Layer 6 of a small transformer language model trained on English Wikipedia (10 layers, counted from 0, width 96).
A neuron's activation on a vector x is SiLU(gate . x) times (in . x), where the dot is the dot product.
The model reads these tokens: " o" "ak" "," " bl" "ack" " o" "ak" "," " inter" "ior" " l" "ive" " o" "ak" "," " and" " m" "ix" "ed"

The vector x that enters this layer's MLP at each token. A number n stands for (n - 500) times 0.0083.
0 " o": 531 525 414 416 521 832 330 379 481 681 316 501 523 427 721 452 395 527 522 585 564 462 474 557 367 452 313 533 666 575 375 624 640 583 389 540 636 581 635 513 739 550 497 634 604 716 391 552 787 454 535 297 279 555 250 414 604 528 504 282 588 397 432 507 431 493 423 460 650 581 557 722 696 425 605 760 543 397 610 630 464 580 435 447 541 362 257 675 474 333 483 402 439 516 318 392
1 "ak": 590 338 522 628 460 611 352 493 451 485 311 480 479 392 501 532 483 585 489 446 530 320 430 412 600 505 344 622 674 660 525 566 578 494 533 390 560 459 747 768 668 557 680 564 564 459 374 484 685 460 648 221 250 615 450 361 549 535 445 332 570 489 571 401 529 542 493 211 763 342 351 897 635 634 261 598 728 318 505 510 517 757 340 521 537 373 243 669 505 446 537 564 582 522 487 647
2 ",": 410 607 426 659 509 781 192 579 559 493 503 519 485 520 623 348 342 605 527 504 607 486 599 545 490 480 587 526 630 419 483 662 461 568 384 501 474 661 582 525 597 636 416 592 592 614 561 499 696 579 471 392 389 357 483 477 682 529 465 203 554 336 457 436 566 581 491 536 908 480 550 502 559 331 583 653 580 530 632 673 487 459 392 505 479 504 368 468 557 145 422 367 460 520 606 414
3 " bl": 541 666 411 553 503 801 416 358 472 650 441 451 684 629 692 342 312 681 485 582 435 577 577 387 501 438 449 690 602 527 332 635 554 782 433 473 433 585 569 549 624 517 586 505 529 494 490 413 498 119 315 349 509 442 632 426 836 490 498 377 728 485 382 558 417 436 470 611 645 632 306 607 655 398 678 611 432 442 530 518 590 654 471 232 472 393 477 466 534 399 489 311 485 591 288 294
4 "ack": 656 470 507 757 223 634 525 493 495 672 428 590 635 598 505 373 417 604 435 563 557 517 625 587 750 666 699 533 434 557 526 211 605 529 503 543 554 503 441 597 638 625 655 516 658 283 441 622 702 206 385 376 600 393 672 533 604 690 555 312 362 540 623 584 213 429 517 444 877 482 449 751 467 628 449 490 391 316 383 690 535 533 438 610 450 422 586 529 386 639 569 377 493 592 484 541
5 " o": 601 739 341 546 658 548 402 353 512 808 290 579 672 557 565 283 502 569 502 624 523 536 325 568 463 574 366 603 652 564 329 561 621 519 413 546 437 498 472 462 726 621 560 676 854 471 277 511 796 266 368 348 323 617 357 392 503 503 666 496 571 520 409 477 399 369 448 295 642 725 430 429 671 488 696 642 456 368 490 726 541 507 585 416 563 329 393 612 409 450 566 297 515 447 223 360
6 "ak": 567 423 568 689 414 544 493 605 455 481 373 462 607 458 480 486 561 618 438 427 580 317 439 376 629 632 390 605 725 650 572 371 609 605 525 436 520 408 606 798 653 695 777 567 572 310 246 427 733 471 572 141 356 623 430 324 554 553 418 426 550 547 553 431 533 598 566 194 719 379 292 825 736 654 280 584 564 331 454 549 558 581 411 535 596 358 222 545 419 410 572 581 479 453 506 658
7 ",": 462 690 451 733 418 661 247 586 491 517 587 531 589 478 568 341 494 646 577 435 614 487 636 502 486 487 557 566 627 492 460 522 509 686 393 495 451 596 645 610 593 603 422 632 661 544 539 538 691 487 499 403 422 337 536 432 601 534 495 131 537 422 483 432 573 595 494 463 951 474 504 510 544 378 628 567 590 468 617 705 504 396 372 614 484 508 411 407 494 150 400 348 404 528 675 413
8 " inter": 641 645 662 275 526 891 406 432 629 720 480 559 565 708 632 334 303 690 472 480 716 521 534 474 445 491 342 497 605 608 299 508 493 609 457 494 497 660 449 490 689 473 505 629 519 426 401 533 690 525 466 406 482 506 481 555 553 586 441 295 565 468 507 275 328 334 597 496 575 419 509 664 703 399 738 538 386 367 547 457 416 557 181 491 673 378 404 384 412 526 503 337 397 461 491 660
9 "ior": 486 496 500 534 454 803 527 375 468 482 463 820 474 636 599 471 648 746 663 568 307 451 381 159 472 644 397 518 656 531 321 515 687 431 476 421 304 537 567 902 757 635 552 494 646 578 431 580 626 365 391 426 353 268 473 712 659 576 432 375 372 435 653 408 267 444 490 428 669 527 489 691 596 463 559 417 549 503 518 536 533 579 423 473 455 560 410 510 475 368 405 394 432 521 455 314
10 " l": 524 697 409 412 756 720 478 582 748 717 248 510 596 354 625 376 339 561 406 513 638 531 496 125 393 481 409 649 715 480 406 573 615 729 539 489 366 589 409 611 675 460 522 557 765 621 462 430 641 265 389 532 546 550 470 527 679 504 420 386 597 461 505 542 496 349 419 594 798 554 410 613 564 457 694 624 631 406 378 524 682 550 342 352 578 235 614 537 484 486 475 540 635 539 302 366
11 "ive": 581 590 317 539 337 797 403 577 473 547 621 512 644 406 604 380 535 712 464 415 604 543 481 586 550 566 454 487 568 484 731 284 579 429 551 444 330 610 604 773 712 462 601 469 526 538 474 657 571 307 427 450 566 416 550 576 471 484 341 520 282 518 720 445 147 430 396 530 592 411 459 690 490 287 363 260 638 408 402 590 535 451 244 738 309 448 385 455 423 452 629 625 379 693 516 180
12 " o": 614 721 357 555 732 574 406 372 621 799 260 601 578 604 595 322 497 546 527 541 561 609 205 550 470 560 358 626 618 567 401 590 637 459 403 549 366 566 379 491 811 626 507 636 877 492 302 482 837 342 420 347 394 623 415 369 494 489 559 543 546 569 415 498 466 357 447 323 570 725 429 299 650 490 669 613 553 419 457 720 531 515 629 444 539 339 432 580 357 500 570 415 581 469 221 336
13 "ak": 581 426 550 724 434 604 526 602 488 486 300 480 529 492 526 478 480 593 445 401 609 318 353 340 621 609 365 642 653 637 579 389 568 577 520 470 480 471 581 890 666 650 710 550 588 311 265 409 751 399 531 145 417 588 456 327 525 537 362 438 552 537 556 376 548 544 585 154 688 389 338 831 703 648 268 503 670 311 475 497 571 574 381 586 608 356 277 525 466 504 590 573 482 462 541 605
14 ",": 480 688 452 753 404 623 243 601 498 490 587 514 596 454 548 379 533 646 584 398 604 444 602 495 459 503 507 618 611 536 472 495 531 663 403 468 375 593 635 661 617 534 446 645 681 491 536 561 696 434 513 414 411 332 585 419 551 540 458 131 519 457 489 437 590 598 460 440 937 478 482 540 493 355 612 530 653 447 610 688 524 335 349 651 472 516 434 357 470 191 413 390 385 507 686 401
15 " and": 424 563 415 801 471 678 194 641 500 521 591 492 572 592 582 396 369 574 517 464 572 557 633 478 407 538 642 514 534 619 396 508 591 650 465 535 585 606 723 714 589 493 448 509 492 485 494 460 807 544 419 488 425 483 424 473 691 534 362 296 572 358 405 445 458 378 535 504 780 530 560 658 627 252 521 646 526 495 600 705 520 532 314 530 440 523 410 420 488 27 416 446 446 633 452 509
16 " m": 373 578 361 563 510 676 375 395 482 542 502 444 437 575 492 362 424 615 459 547 552 577 406 355 429 486 427 635 689 500 542 524 603 657 557 545 503 484 550 721 790 526 465 608 486 643 468 484 644 148 220 579 455 464 546 417 643 314 442 352 775 320 384 213 660 215 575 365 623 670 537 714 556 492 671 669 456 559 471 673 495 592 430 342 424 350 513 403 455 407 472 423 351 442 237 355
17 "ix": 698 501 741 398 313 821 558 438 532 656 386 706 701 455 530 609 511 585 350 518 635 438 603 594 412 532 609 613 429 414 752 396 575 571 369 358 542 391 363 674 593 485 561 441 694 369 596 563 661 343 535 382 407 442 394 335 677 608 259 454 423 572 398 509 291 320 452 654 660 452 547 762 338 334 455 516 571 454 377 625 520 471 297 508 326 405 411 272 247 384 438 363 403 672 427 534
18 "ed": 431 625 556 645 468 766 525 573 547 500 697 369 518 730 517 374 484 603 496 612 391 468 602 438 493 550 501 536 498 558 452 337 439 508 592 360 397 546 545 849 503 553 605 449 813 448 384 770 678 272 408 545 371 392 462 481 596 693 400 342 246 438 557 326 356 293 606 362 627 375 441 771 428 511 247 514 828 456 428 572 548 577 440 509 546 576 531 400 629 468 481 403 427 719 675 513

Each question shows the input weights of one neuron of the MLP. A number n stands for (n - 500) times 0.0011.

n92 gate: 528 320 376 537 517 514 416 514 463 415 843 358 532 317 525 677 344 514 374 452 462 607 558 693 513 641 584 429 379 585 441 476 590 479 325 577 422 442 486 632 487 346 452 513 483 600 738 389 425 553 628 472 262 636 412 447 538 475 249 431 571 544 520 404 568 708 331 470 583 566 411 420 542 580 594 503 573 212 544 317 541 459 503 332 437 593 746 333 468 623 435 328 538 462 380 524
n92 in: 415 330 510 318 530 667 548 497 394 624 460 438 419 365 514 530 548 380 521 322 326 377 487 467 461 555 566 403 589 610 422 412 598 510 115 576 473 520 697 370 560 524 269 606 513 523 437 463 433 587 603 293 405 503 460 321 692 528 358 302 354 299 523 520 288 534 562 500 391 534 419 434 261 500 599 483 467 617 596 418 490 578 658 537 514 537 594 688 469 480 473 702 523 497 618 687
On which token does it fire most? 16 " m"

n145 gate: 712 647 387 533 443 475 525 590 323 436 500 579 345 663 378 509 605 506 401 503 623 551 464 497 364 388 326 488 443 477 595 606 543 576 588 485 458 391 656 370 466 442 580 419 308 577 566 399 356 675 557 512 420 624 362 320 500 494 479 608 617 545 425 524 506 300 447 434 358 589 589 625 633 355 464 617 302 443 443 558 405 595 534 385 398 402 618 587 575 327 466 458 672 405 503 572
n145 in: 444 567 385 544 483 802 239 596 421 635 652 433 540 407 668 579 669 331 467 600 352 377 535 654 402 550 510 559 548 307 612 479 391 551 510 537 483 479 616 376 366 295 395 586 671 422 466 296 455 596 425 314 451 168 562 587 334 392 709 542 510 357 565 671 425 317 678 541 433 387 566 415 440 461 507 426 595 318 647 539 434 521 341 455 539 493 555 419 575 503 556 661 334 524 541 576
On which token does it fire most, and how strongly? 13 "ak", at about 0.41

n172 gate: 536 558 476 618 367 387 551 611 758 581 385 544 584 384 529 619 579 679 315 338 339 603 461 643 452 554 772 448 497 324 450 376 343 368 723 483 705 318 646 396 580 606 472 542 267 548 444 493 503 485 716 586 631 658 490 478 575 617 663 554 580 462 559 581 594 614 572 646 450 367 730 645 446 418 642 664 765 455 458 450 468 464 432 352 619 468 542 414 522 440 628 656 560 607 603 444
n172 in: 566 681 416 602 456 357 461 591 544 448 476 390 529 322 574 459 283 556 373 404 444 381 476 650 618 305 708 387 351 424 580 334 389 611 448 527 337 476 410 542 529 559 312 687 455 534 637 535 480 468 578 486 639 799 228 608 668 453 580 608 640 514 531 389 697 608 650 558 476 574 431 476 528 472 717 748 513 476 480 771 462 545 373 479 496 538 579 668 465 604 361 541 521 660 466 575
On which three tokens does it fire most, strongest first? 9 "ior", 18 "ed", 13 "ak"

n68 gate: 551 423 247 422 393 739 559 607 425 500 557 531 309 545 374 296 573 452 326 730 343 436 540 354 658 593 400 296 404 413 624 464 369 504 460 309 521 479 493 665 405 522 478 649 319 535 579 471 414 600 400 697 482 407 408 643 397 387 475 482 197 592 635 518 457 427 709 397 460 320 522 369 518 595 688 394 764 643 233 449 504 456 504 475 482 551 486 522 330 442 565 340 547 594 419 668
n68 in: 730 540 511 390 496 257 592 458 345 597 596 615 399 419 623 493 375 447 327 426 360 609 396 463 278 389 467 607 903 507 636 593 605 512 227 555 360 430 598 413 581 530 383 511 807 588 296 387 408 396 482 349 410 444 640 395 314 620 609 485 286 632 577 612 489 466 500 629 659 496 492 624 382 421 456 542 576 515 566 432 477 617 447 668 519 353 500 439 611 649 650 452 355 440 774 304
On which three tokens does it fire most, strongest first? 11 "ive", 9 "ior", 18 "ed"

n235 gate: 455 453 319 500 423 492 363 481 504 312 603 382 500 584 435 401 511 677 703 482 680 574 567 489 475 534 339 588 445 340 159 864 735 519 452 511 639 544 418 440 367 556 694 306 389 402 434 669 544 500 478 507 395 607 379 793 451 334 496 365 632 583 347 571 456 316 425 570 414 338 623 427 417 324 252 624 565 511 423 392 355 418 632 396 474 448 559 523 633 478 493 767 644 369 489 588
n235 in: 440 573 574 676 575 434 238 524 465 639 658 412 492 455 389 338 722 419 429 476 427 450 309 551 395 463 500 464 539 626 653 528 588 554 576 719 583 713 448 407 796 289 436 594 396 391 516 452 559 615 579 468 580 488 414 533 366 695 764 557 716 512 488 576 653 306 642 618 617 439 484 648 500 460 386 492 287 820 551 239 276 580 484 528 650 660 552 622 150 388 432 225 579 404 434 745
On which token does it fire most? 15 " and"

n37 gate: 653 334 388 532 484 425 757 507 464 507 392 560 404 541 510 745 507 423 576 635 674 225 615 259 314 470 718 650 481 528 453 523 370 575 460 549 698 386 713 433 432 477 444 594 533 693 595 577 487 544 516 470 613 490 532 500 537 483 593 540 428 400 477 289 464 290 389 699 614 480 510 484 530 400 552 543 567 562 611 497 497 420 369 372 419 520 546 648 588 388 454 581 500 497 278 673
n37 in: 503 390 509 621 474 510 254 662 570 545 587 641 483 467 580 484 559 392 384 503 796 456 374 282 399 520 618 426 471 500 428 458 399 389 536 490 663 568 382 474 537 416 418 497 633 364 400 297 445 433 586 637 464 548 471 395 625 507 328 697 570 529 449 425 481 342 297 682 500 408 510 598 444 388 443 353 655 404 375 418 705 670 520 451 553 624 510 536 603 322 366 538 274 568 478 555
On which three tokens does it fire most, strongest first? 15 " and", 10 " l", 17 "ix"

n202 gate: 426 452 619 321 415 589 490 517 431 559 605 353 744 613 510 687 503 487 249 513 534 407 526 572 487 514 562 615 432 595 420 560 547 314 912 396 536 487 306 348 575 655 493 523 586 526 497 373 641 646 503 457 373 520 644 697 396 486 510 594 490 474 370 553 467 530 417 526 342 322 497 387 497 389 516 400 674 411 513 610 663 443 540 510 686 617 441 557 778 434 500 637 606 513 464 461
n202 in: 431 664 579 350 217 436 493 434 276 403 680 566 372 640 463 410 336 441 323 716 605 466 364 429 354 497 612 754 417 528 434 542 467 598 461 283 622 349 559 437 414 357 497 634 588 478 477 520 400 563 542 516 542 542 733 402 507 470 523 556 664 468 510 578 449 638 371 436 697 345 438 538 638 543 535 762 415 580 426 533 578 556 533 565 526 471 416 513 616 341 526 500 548 529 503 442
On which token does it fire most? 9 "ior"

n66 gate: 475 593 527 527 411 657 468 503 448 466 589 587 333 516 424 518 459 305 282 500 594 471 500 463 449 573 665 457 333 574 538 528 578 526 255 643 693 420 453 418 389 485 481 573 357 467 531 337 335 395 415 441 600 596 372 490 279 642 830 487 454 270 579 519 576 531 545 469 497 434 509 361 418 472 482 538 431 285 653 363 509 619 491 605 449 506 559 491 462 426 628 415 503 400 394 595
n66 in: 639 243 513 592 480 663 404 493 318 437 600 458 409 476 507 537 717 809 394 440 554 290 614 384 359 579 265 410 405 355 365 356 429 403 591 569 454 640 622 442 573 493 557 444 745 575 397 625 513 441 533 662 578 490 464 748 650 444 392 524 563 352 391 617 530 357 393 358 459 558 591 457 626 585 619 297 627 639 629 459 510 527 613 533 521 503 543 534 599 544 460 368 387 466 543 487
On which two tokens does it fire most, strongest first? 17 "ix", 6 "ak"

n50 gate: 786 580 563 572 626 418 500 569 494 618 556 557 626 451 599 581 351 274 527 582 474 574 449 494 541 497 514 534 661 402 509 472 560 562 585 536 578 351 480 333 473 596 637 667 412 475 660 514 665 581 411 429 534 421 439 547 466 330 543 417 453 638 486 517 350 437 462 503 491 391 440 467 337 580 606 620 528 472 327 620 423 452 365 585 601 355 542 546 569 605 534 400 435 486 392 464
n50 in: 635 448 487 497 569 353 440 418 458 652 556 443 489 368 495 545 489 524 596 449 546 601 580 548 492 440 468 328 518 472 403 479 476 617 382 390 408 564 341 620 586 652 559 337 535 644 413 365 492 646 518 489 384 551 555 350 568 667 468 489 574 563 471 604 584 356 505 614 451 274 462 521 486 484 421 470 427 503 537 406 296 411 484 393 516 508 575 383 464 540 640 508 428 435 652 601
On which token does it fire most, and how strongly? 8 " inter", at about 0.71

n53 gate: 547 410 564 500 446 484 448 441 320 612 642 493 452 516 743 431 371 661 524 639 406 306 663 431 504 528 653 442 477 500 289 395 703 399 364 447 389 269 539 457 383 566 574 447 376 284 565 794 485 588 561 457 422 519 508 306 567 395 395 740 546 735 725 438 657 594 710 523 575 327 578 364 571 512 527 653 368 492 745 375 255 371 760 275 571 598 430 500 314 612 531 359 346 484 246 366
n53 in: 663 431 580 470 567 519 373 328 404 272 225 363 407 608 519 559 428 470 626 489 375 234 395 515 504 623 378 493 618 338 545 489 496 251 500 540 415 481 428 527 511 702 255 445 628 570 626 542 259 404 319 235 443 582 699 531 439 508 350 595 604 449 563 579 470 489 609 522 678 500 436 709 470 712 504 341 442 552 659 655 696 470 546 713 362 545 436 401 439 661 236 507 332 496 775 511
On which token does it fire most? 15 " and"

n182 gate: 500 500 601 378 579 442 433 507 403 465 540 493 539 524 319 556 621 605 522 491 540 409 397 711 514 543 442 470 426 563 474 603 436 478 625 445 479 484 311 545 540 622 415 451 559 477 463 528 477 534 620 431 540 577 539 568 529 520 538 400 481 525 234 491 433 564 593 424 514 564 540 601 552 533 502 592 505 488 481 559 538 422 421 533 569 460 449 321 430 446 347 472 526 564 628 521
n182 in: 459 338 360 514 434 596 561 541 410 507 382 475 440 431 601 519 563 558 482 462 500 505 471 568 491 544 472 531 467 541 568 483 529 284 375 446 479 405 558 519 640 569 464 528 407 514 526 490 408 539 531 541 531 412 585 716 553 396 358 570 406 617 561 462 625 444 528 625 640 451 404 687 551 587 458 599 493 623 554 517 591 483 371 424 573 466 512 422 500 493 387 472 533 500 453 372
On which token does it fire most? 17 "ix"

n237 gate: 534 535 541 518 587 337 453 626 449 581 425 544 431 606 522 557 567 656 602 656 445 468 434 506 459 531 515 392 657 468 634 688 537 704 394 453 479 518 345 445 540 711 378 378 591 603 296 445 234 450 574 625 406 476 610 374 558 406 564 482 581 438 574 624 399 641 456 628 482 623 424 547 632 488 333 329 550 587 440 427 606 470 392 497 448 509 458 623 509 567 497 470 620 758 565 641
n237 in: 444 631 462 503 435 687 567 520 448 542 620 643 667 547 466 572 301 553 566 310 410 486 559 455 561 716 429 305 532 446 477 375 434 398 730 606 584 709 540 473 494 448 414 510 484 471 490 371 503 287 587 616 708 608 341 503 477 674 540 447 617 584 591 464 332 437 399 662 600 790 447 584 467 520 545 600 663 493 519 500 262 381 350 388 493 335 543 406 614 382 546 364 647 437 487 533
On which two tokens does it fire most, strongest first? 3 " bl", 10 " l"

n152 gate: 283 607 598 395 352 470 563 589 522 257 484 375 277 684 593 465 405 526 746 503 618 385 490 632 541 357 487 423 583 618 612 594 490 520 425 430 346 265 516 513 580 497 471 522 464 706 516 605 510 503 606 533 520 471 503 520 487 557 353 665 561 525 590 633 369 645 409 503 553 480 650 633 355 549 558 467 329 516 804 461 399 362 517 503 503 572 238 530 317 484 445 478 616 448 456 603
n152 in: 294 662 523 253 526 524 593 425 665 477 387 632 316 507 418 291 327 690 626 457 486 549 477 424 757 455 401 487 444 407 443 590 372 281 436 523 411 354 591 300 487 537 550 556 373 614 417 557 543 455 665 551 614 430 586 545 755 503 376 585 658 493 658 413 638 629 474 517 483 395 607 490 554 649 490 551 679 583 586 554 678 426 684 540 537 594 333 548 435 557 601 658 450 396 595 490
On which token does it fire most? 4 "ack"

n156 gate: 503 500 480 602 459 635 439 506 456 494 436 580 475 448 622 521 443 479 422 465 186 460 400 307 670 570 620 389 517 497 455 633 554 571 565 541 506 450 342 602 386 465 402 634 414 445 679 488 635 482 418 655 295 647 541 512 308 632 361 434 474 535 398 435 532 575 540 518 479 353 494 431 611 500 468 605 408 532 535 253 381 598 669 515 479 399 506 293 548 639 435 584 471 518 517 617
n156 in: 397 500 366 275 506 629 708 530 474 575 727 693 415 470 463 296 351 576 565 441 530 565 304 645 541 520 494 341 532 453 434 385 500 493 539 452 490 364 414 507 330 422 553 519 471 602 458 593 843 628 548 483 493 484 477 650 330 571 523 480 368 538 613 451 564 510 721 484 520 586 441 452 447 460 416 566 475 529 313 421 559 856 490 353 317 368 477 503 426 565 546 349 461 497 398 549
On which two tokens does it fire most, strongest first? 14 ",", 7 ","

n189 gate: 525 379 482 440 497 516 685 379 262 594 576 323 421 440 560 497 488 531 362 716 587 599 485 612 542 415 530 491 464 518 426 506 540 392 518 530 446 648 546 537 552 576 506 548 323 527 322 432 491 390 443 599 688 509 488 497 618 649 423 627 437 389 732 641 536 596 677 560 491 404 644 446 444 345 440 494 524 524 389 669 512 663 624 387 550 423 363 612 528 457 509 389 758 638 363 530
n189 in: 432 428 700 454 400 305 587 507 756 363 483 598 370 646 407 507 507 541 454 554 411 363 450 523 467 521 560 533 460 591 292 348 405 528 507 365 517 420 554 558 709 655 636 414 561 599 463 752 477 597 593 592 520 574 420 405 442 556 311 275 517 625 434 355 513 763 354 660 507 394 551 460 534 439 570 725 520 687 427 463 388 449 466 345 473 358 399 438 607 497 561 606 450 239 299 460
On which token does it fire most? 0 " o"

n248 gate: 486 491 482 428 561 581 425 635 470 566 580 411 593 395 653 299 505 574 475 502 459 468 356 477 482 602 456 477 539 557 521 365 521 466 590 361 614 481 419 493 636 495 545 521 443 530 582 512 579 498 551 564 621 507 502 529 476 343 443 519 523 532 458 472 421 517 591 484 682 469 457 415 438 440 498 386 541 596 549 426 491 702 661 469 661 533 321 466 541 498 547 549 563 441 486 582
n248 in: 520 496 522 542 553 516 532 475 311 361 379 502 611 548 434 511 448 577 558 440 356 421 549 469 589 413 491 537 515 547 534 607 354 449 362 559 509 341 596 416 385 535 529 485 500 572 493 520 511 628 658 437 480 540 463 458 688 505 518 532 520 580 561 540 588 502 468 520 392 527 542 515 647 527 491 516 537 566 544 496 442 522 452 669 378 424 473 520 516 573 507 620 436 574 441 443
On which two tokens does it fire most, strongest first? 1 "ak", 6 "ak"

n125 gate: 707 635 393 620 438 690 518 618 409 524 529 549 367 561 399 338 572 422 606 405 485 364 464 608 338 476 661 600 651 523 635 417 650 568 691 462 629 479 338 530 427 346 551 512 384 352 400 527 479 573 518 527 348 586 608 540 609 401 464 410 471 631 588 476 506 485 549 638 488 470 399 439 376 416 366 554 442 385 395 476 560 425 585 456 642 482 577 418 527 473 378 383 326 378 439 353
n125 in: 536 526 532 346 406 598 470 551 398 438 518 583 288 488 345 579 464 611 491 427 428 589 329 509 497 564 713 412 483 457 575 352 640 702 562 404 587 667 357 566 625 462 467 547 503 526 550 640 421 585 442 497 476 615 494 611 479 515 456 641 567 497 657 636 509 673 457 430 620 560 527 428 548 452 436 393 480 480 383 399 622 467 509 435 551 455 550 302 415 660 343 325 594 503 385 237
On which three tokens does it fire most, strongest first? 11 "ive", 17 "ix", 4 "ack"

n29 gate: 540 519 366 655 455 468 540 658 403 612 307 427 591 613 595 547 446 583 488 576 403 424 382 414 624 679 556 475 605 516 418 427 372 576 636 506 486 578 585 443 309 685 426 664 573 329 570 625 533 497 508 574 645 517 422 456 658 582 506 591 586 415 553 463 356 657 522 422 509 434 511 519 474 434 367 543 522 441 389 378 551 449 520 404 586 486 643 469 491 354 540 447 450 602 698 500
n29 in: 598 503 448 439 704 442 464 707 439 248 421 489 433 579 439 459 458 461 392 479 619 488 565 474 434 663 558 535 488 503 720 518 687 662 459 569 584 482 441 575 422 535 414 671 518 388 518 551 488 524 523 616 494 491 561 616 593 512 553 279 317 540 317 577 387 425 645 538 578 485 423 624 611 637 535 458 497 433 567 485 568 453 554 585 434 577 541 614 651 718 438 581 696 479 523 681
On which token does it fire most? 4 "ack"

n224 gate: 443 607 562 487 374 393 414 486 615 394 305 322 257 545 610 460 547 507 493 753 554 479 510 533 546 479 622 609 487 449 524 701 726 281 604 608 639 560 564 364 459 507 557 605 523 536 623 554 596 510 523 719 561 540 266 465 480 462 315 337 487 713 701 433 599 605 623 414 510 534 369 405 463 669 461 561 454 599 437 301 601 534 398 477 551 628 307 469 630 356 524 431 573 692 601 619
n224 in: 721 474 513 549 793 531 517 486 454 520 674 548 641 524 452 434 429 416 626 401 443 379 527 549 587 377 408 622 337 573 503 224 477 686 413 292 362 638 630 490 419 669 243 382 460 370 497 470 424 503 415 389 497 457 745 372 578 545 417 450 418 581 516 640 595 594 301 661 665 449 423 484 416 406 477 456 397 444 418 533 533 490 547 430 324 644 341 615 493 473 417 310 391 560 552 424
On which two tokens does it fire most, strongest first? 2 ",", 16 " m"

n71 gate: 425 459 549 541 325 462 500 355 458 694 463 541 610 609 719 513 537 428 345 505 623 591 497 542 487 451 482 547 585 406 452 579 436 382 590 417 547 456 476 610 468 390 436 588 489 634 550 409 500 348 677 346 455 555 482 407 503 470 331 407 383 436 342 635 510 679 457 497 609 380 532 523 382 591 425 540 505 487 510 434 553 513 355 497 610 359 503 420 457 558 513 417 497 434 384 555
n71 in: 487 432 508 434 472 530 489 519 469 469 528 530 551 463 545 387 639 300 462 456 621 598 661 582 419 548 510 546 495 328 576 523 518 543 367 426 449 454 552 537 485 287 440 413 552 589 479 366 428 369 526 395 484 443 423 384 458 403 458 532 459 345 418 477 423 489 482 279 574 503 649 510 518 508 467 636 487 492 446 537 615 503 339 578 587 445 497 637 362 523 445 712 309 448 442 551
On which two tokens does it fire most, strongest first? 17 "ix", 0 " o"

n19 gate: 452 486 300 583 312 806 402 470 413 471 710 373 363 579 722 395 500 452 342 748 533 519 442 475 471 489 673 547 453 342 448 588 518 401 302 414 619 554 651 496 462 620 338 680 372 561 750 448 362 748 453 511 360 704 349 378 630 542 522 582 551 572 493 423 677 474 715 648 548 515 544 518 578 696 338 574 475 489 612 452 607 614 638 452 485 618 237 478 515 515 632 741 555 426 325 529
n19 in: 700 430 444 575 440 441 356 697 358 526 139 577 425 316 867 504 412 558 488 334 689 512 496 421 759 375 706 545 481 482 519 587 301 567 359 548 631 474 477 431 568 398 232 612 591 548 301 473 710 504 522 450 687 440 463 563 504 697 492 427 342 236 549 420 590 488 533 541 462 353 531 207 492 435 706 347 555 650 680 416 477 611 527 409 438 454 341 496 488 405 431 564 341 336 433 436
On which token does it fire most? 2 ","

n101 gate: 465 429 528 316 472 569 341 706 494 421 327 528 391 689 380 444 619 487 447 528 474 365 399 444 574 403 691 343 422 524 606 605 497 536 475 366 441 437 478 658 384 636 270 463 465 673 535 465 362 474 463 593 497 456 534 592 426 549 700 580 581 494 469 329 544 522 460 553 699 477 545 590 384 587 808 394 586 575 600 596 656 494 564 604 594 608 475 378 413 516 465 484 298 538 636 315
n101 in: 641 439 602 690 456 608 464 481 578 698 650 408 507 396 315 350 650 365 540 635 346 582 494 466 485 510 578 525 491 482 535 633 373 523 421 565 459 418 382 506 408 475 475 404 522 259 384 593 541 380 531 500 347 491 537 467 307 392 621 561 422 559 544 554 475 695 479 260 458 603 475 454 516 519 627 596 558 462 279 624 570 449 375 522 735 379 528 529 484 509 475 164 616 427 444 444
On which token does it fire most? 14 ","

n26 gate: 558 386 410 613 503 602 467 474 557 576 588 451 589 589 670 257 413 694 467 605 526 653 516 481 599 598 374 532 487 488 642 395 667 434 586 541 503 424 442 555 404 707 506 494 484 525 475 426 364 575 494 503 449 652 296 663 691 404 446 639 421 394 450 589 513 658 657 497 636 458 468 662 354 497 274 381 627 551 362 281 583 478 594 312 666 471 621 623 598 347 484 484 636 519 422 525
n26 in: 693 360 534 398 376 597 317 573 361 431 457 621 510 603 494 444 478 532 579 347 668 386 569 491 509 735 447 593 651 590 424 431 617 461 481 525 605 450 468 325 473 525 446 296 384 356 522 677 503 497 478 279 481 438 688 604 487 624 264 427 599 463 549 550 451 532 663 553 205 538 465 482 376 468 571 497 436 484 401 481 651 494 621 588 359 364 597 647 567 534 412 420 400 500 604 543
On which token does it fire most, and how strongly? 4 "ack", at about 1.3

n60 gate: 596 394 566 553 532 548 620 472 492 454 379 508 681 469 475 522 412 533 611 519 613 656 495 462 444 553 487 629 540 534 492 399 410 593 486 476 422 468 399 635 495 432 327 521 465 495 629 679 457 380 511 486 500 589 385 449 508 489 609 406 425 340 401 672 529 679 421 500 434 525 568 431 519 514 516 549 370 295 293 593 549 563 411 370 522 473 709 577 408 299 424 500 384 475 604 452
n60 in: 464 514 515 597 302 670 521 536 638 598 385 589 432 528 561 547 349 403 588 461 579 547 390 574 544 592 368 491 693 348 458 440 503 311 572 433 550 530 698 342 629 405 593 347 661 582 530 557 456 472 509 355 383 464 585 444 464 730 467 458 479 322 573 395 424 403 402 406 379 388 542 488 467 717 526 473 515 506 312 557 743 497 491 452 543 482 557 376 582 601 398 524 417 419 462 394
On which token does it fire most? 10 " l"

n78 gate: 436 471 506 414 435 379 531 399 686 506 548 674 431 497 552 387 479 442 402 518 366 384 641 524 567 469 320 325 335 641 754 626 563 537 599 632 636 438 431 509 455 593 563 656 470 638 488 533 372 528 497 464 518 694 594 319 463 385 623 242 494 565 674 527 550 521 425 615 436 467 362 532 540 445 479 645 477 450 420 569 340 476 405 560 402 458 646 725 518 533 440 453 497 488 518 497
n78 in: 138 598 563 614 515 513 469 506 509 607 636 423 475 387 525 536 447 562 551 509 512 503 457 582 795 557 403 473 395 477 593 641 691 246 436 560 566 476 497 512 581 576 562 684 387 440 564 457 352 572 584 417 608 597 648 436 662 500 512 503 467 482 621 335 527 559 435 548 407 528 466 554 382 565 491 531 580 379 349 475 598 593 519 549 494 528 662 369 384 476 193 413 579 405 452 503
On which token does it fire most? 5 " o"

n222 gate: 481 479 470 449 539 386 557 328 343 524 406 411 490 557 415 421 543 596 577 482 354 455 356 573 601 594 545 594 446 462 503 503 377 497 568 503 485 366 620 463 762 524 411 569 604 530 552 348 400 487 636 352 383 436 461 408 631 385 540 401 491 599 241 712 334 466 485 412 382 428 515 665 544 435 452 627 422 564 509 574 558 494 459 653 622 580 671 288 312 405 303 615 543 525 545 357
n222 in: 571 555 574 419 566 470 578 290 456 538 563 515 685 546 578 362 429 352 733 377 346 523 538 519 608 376 650 601 628 555 407 665 660 675 481 512 456 248 455 465 336 490 398 456 401 475 509 574 670 575 312 333 423 611 434 487 452 701 430 555 472 453 719 433 553 584 669 456 381 442 481 649 416 638 584 628 506 591 519 366 471 378 568 424 513 324 399 626 601 497 490 391 491 497 357 415
On which token does it fire most? 5 " o"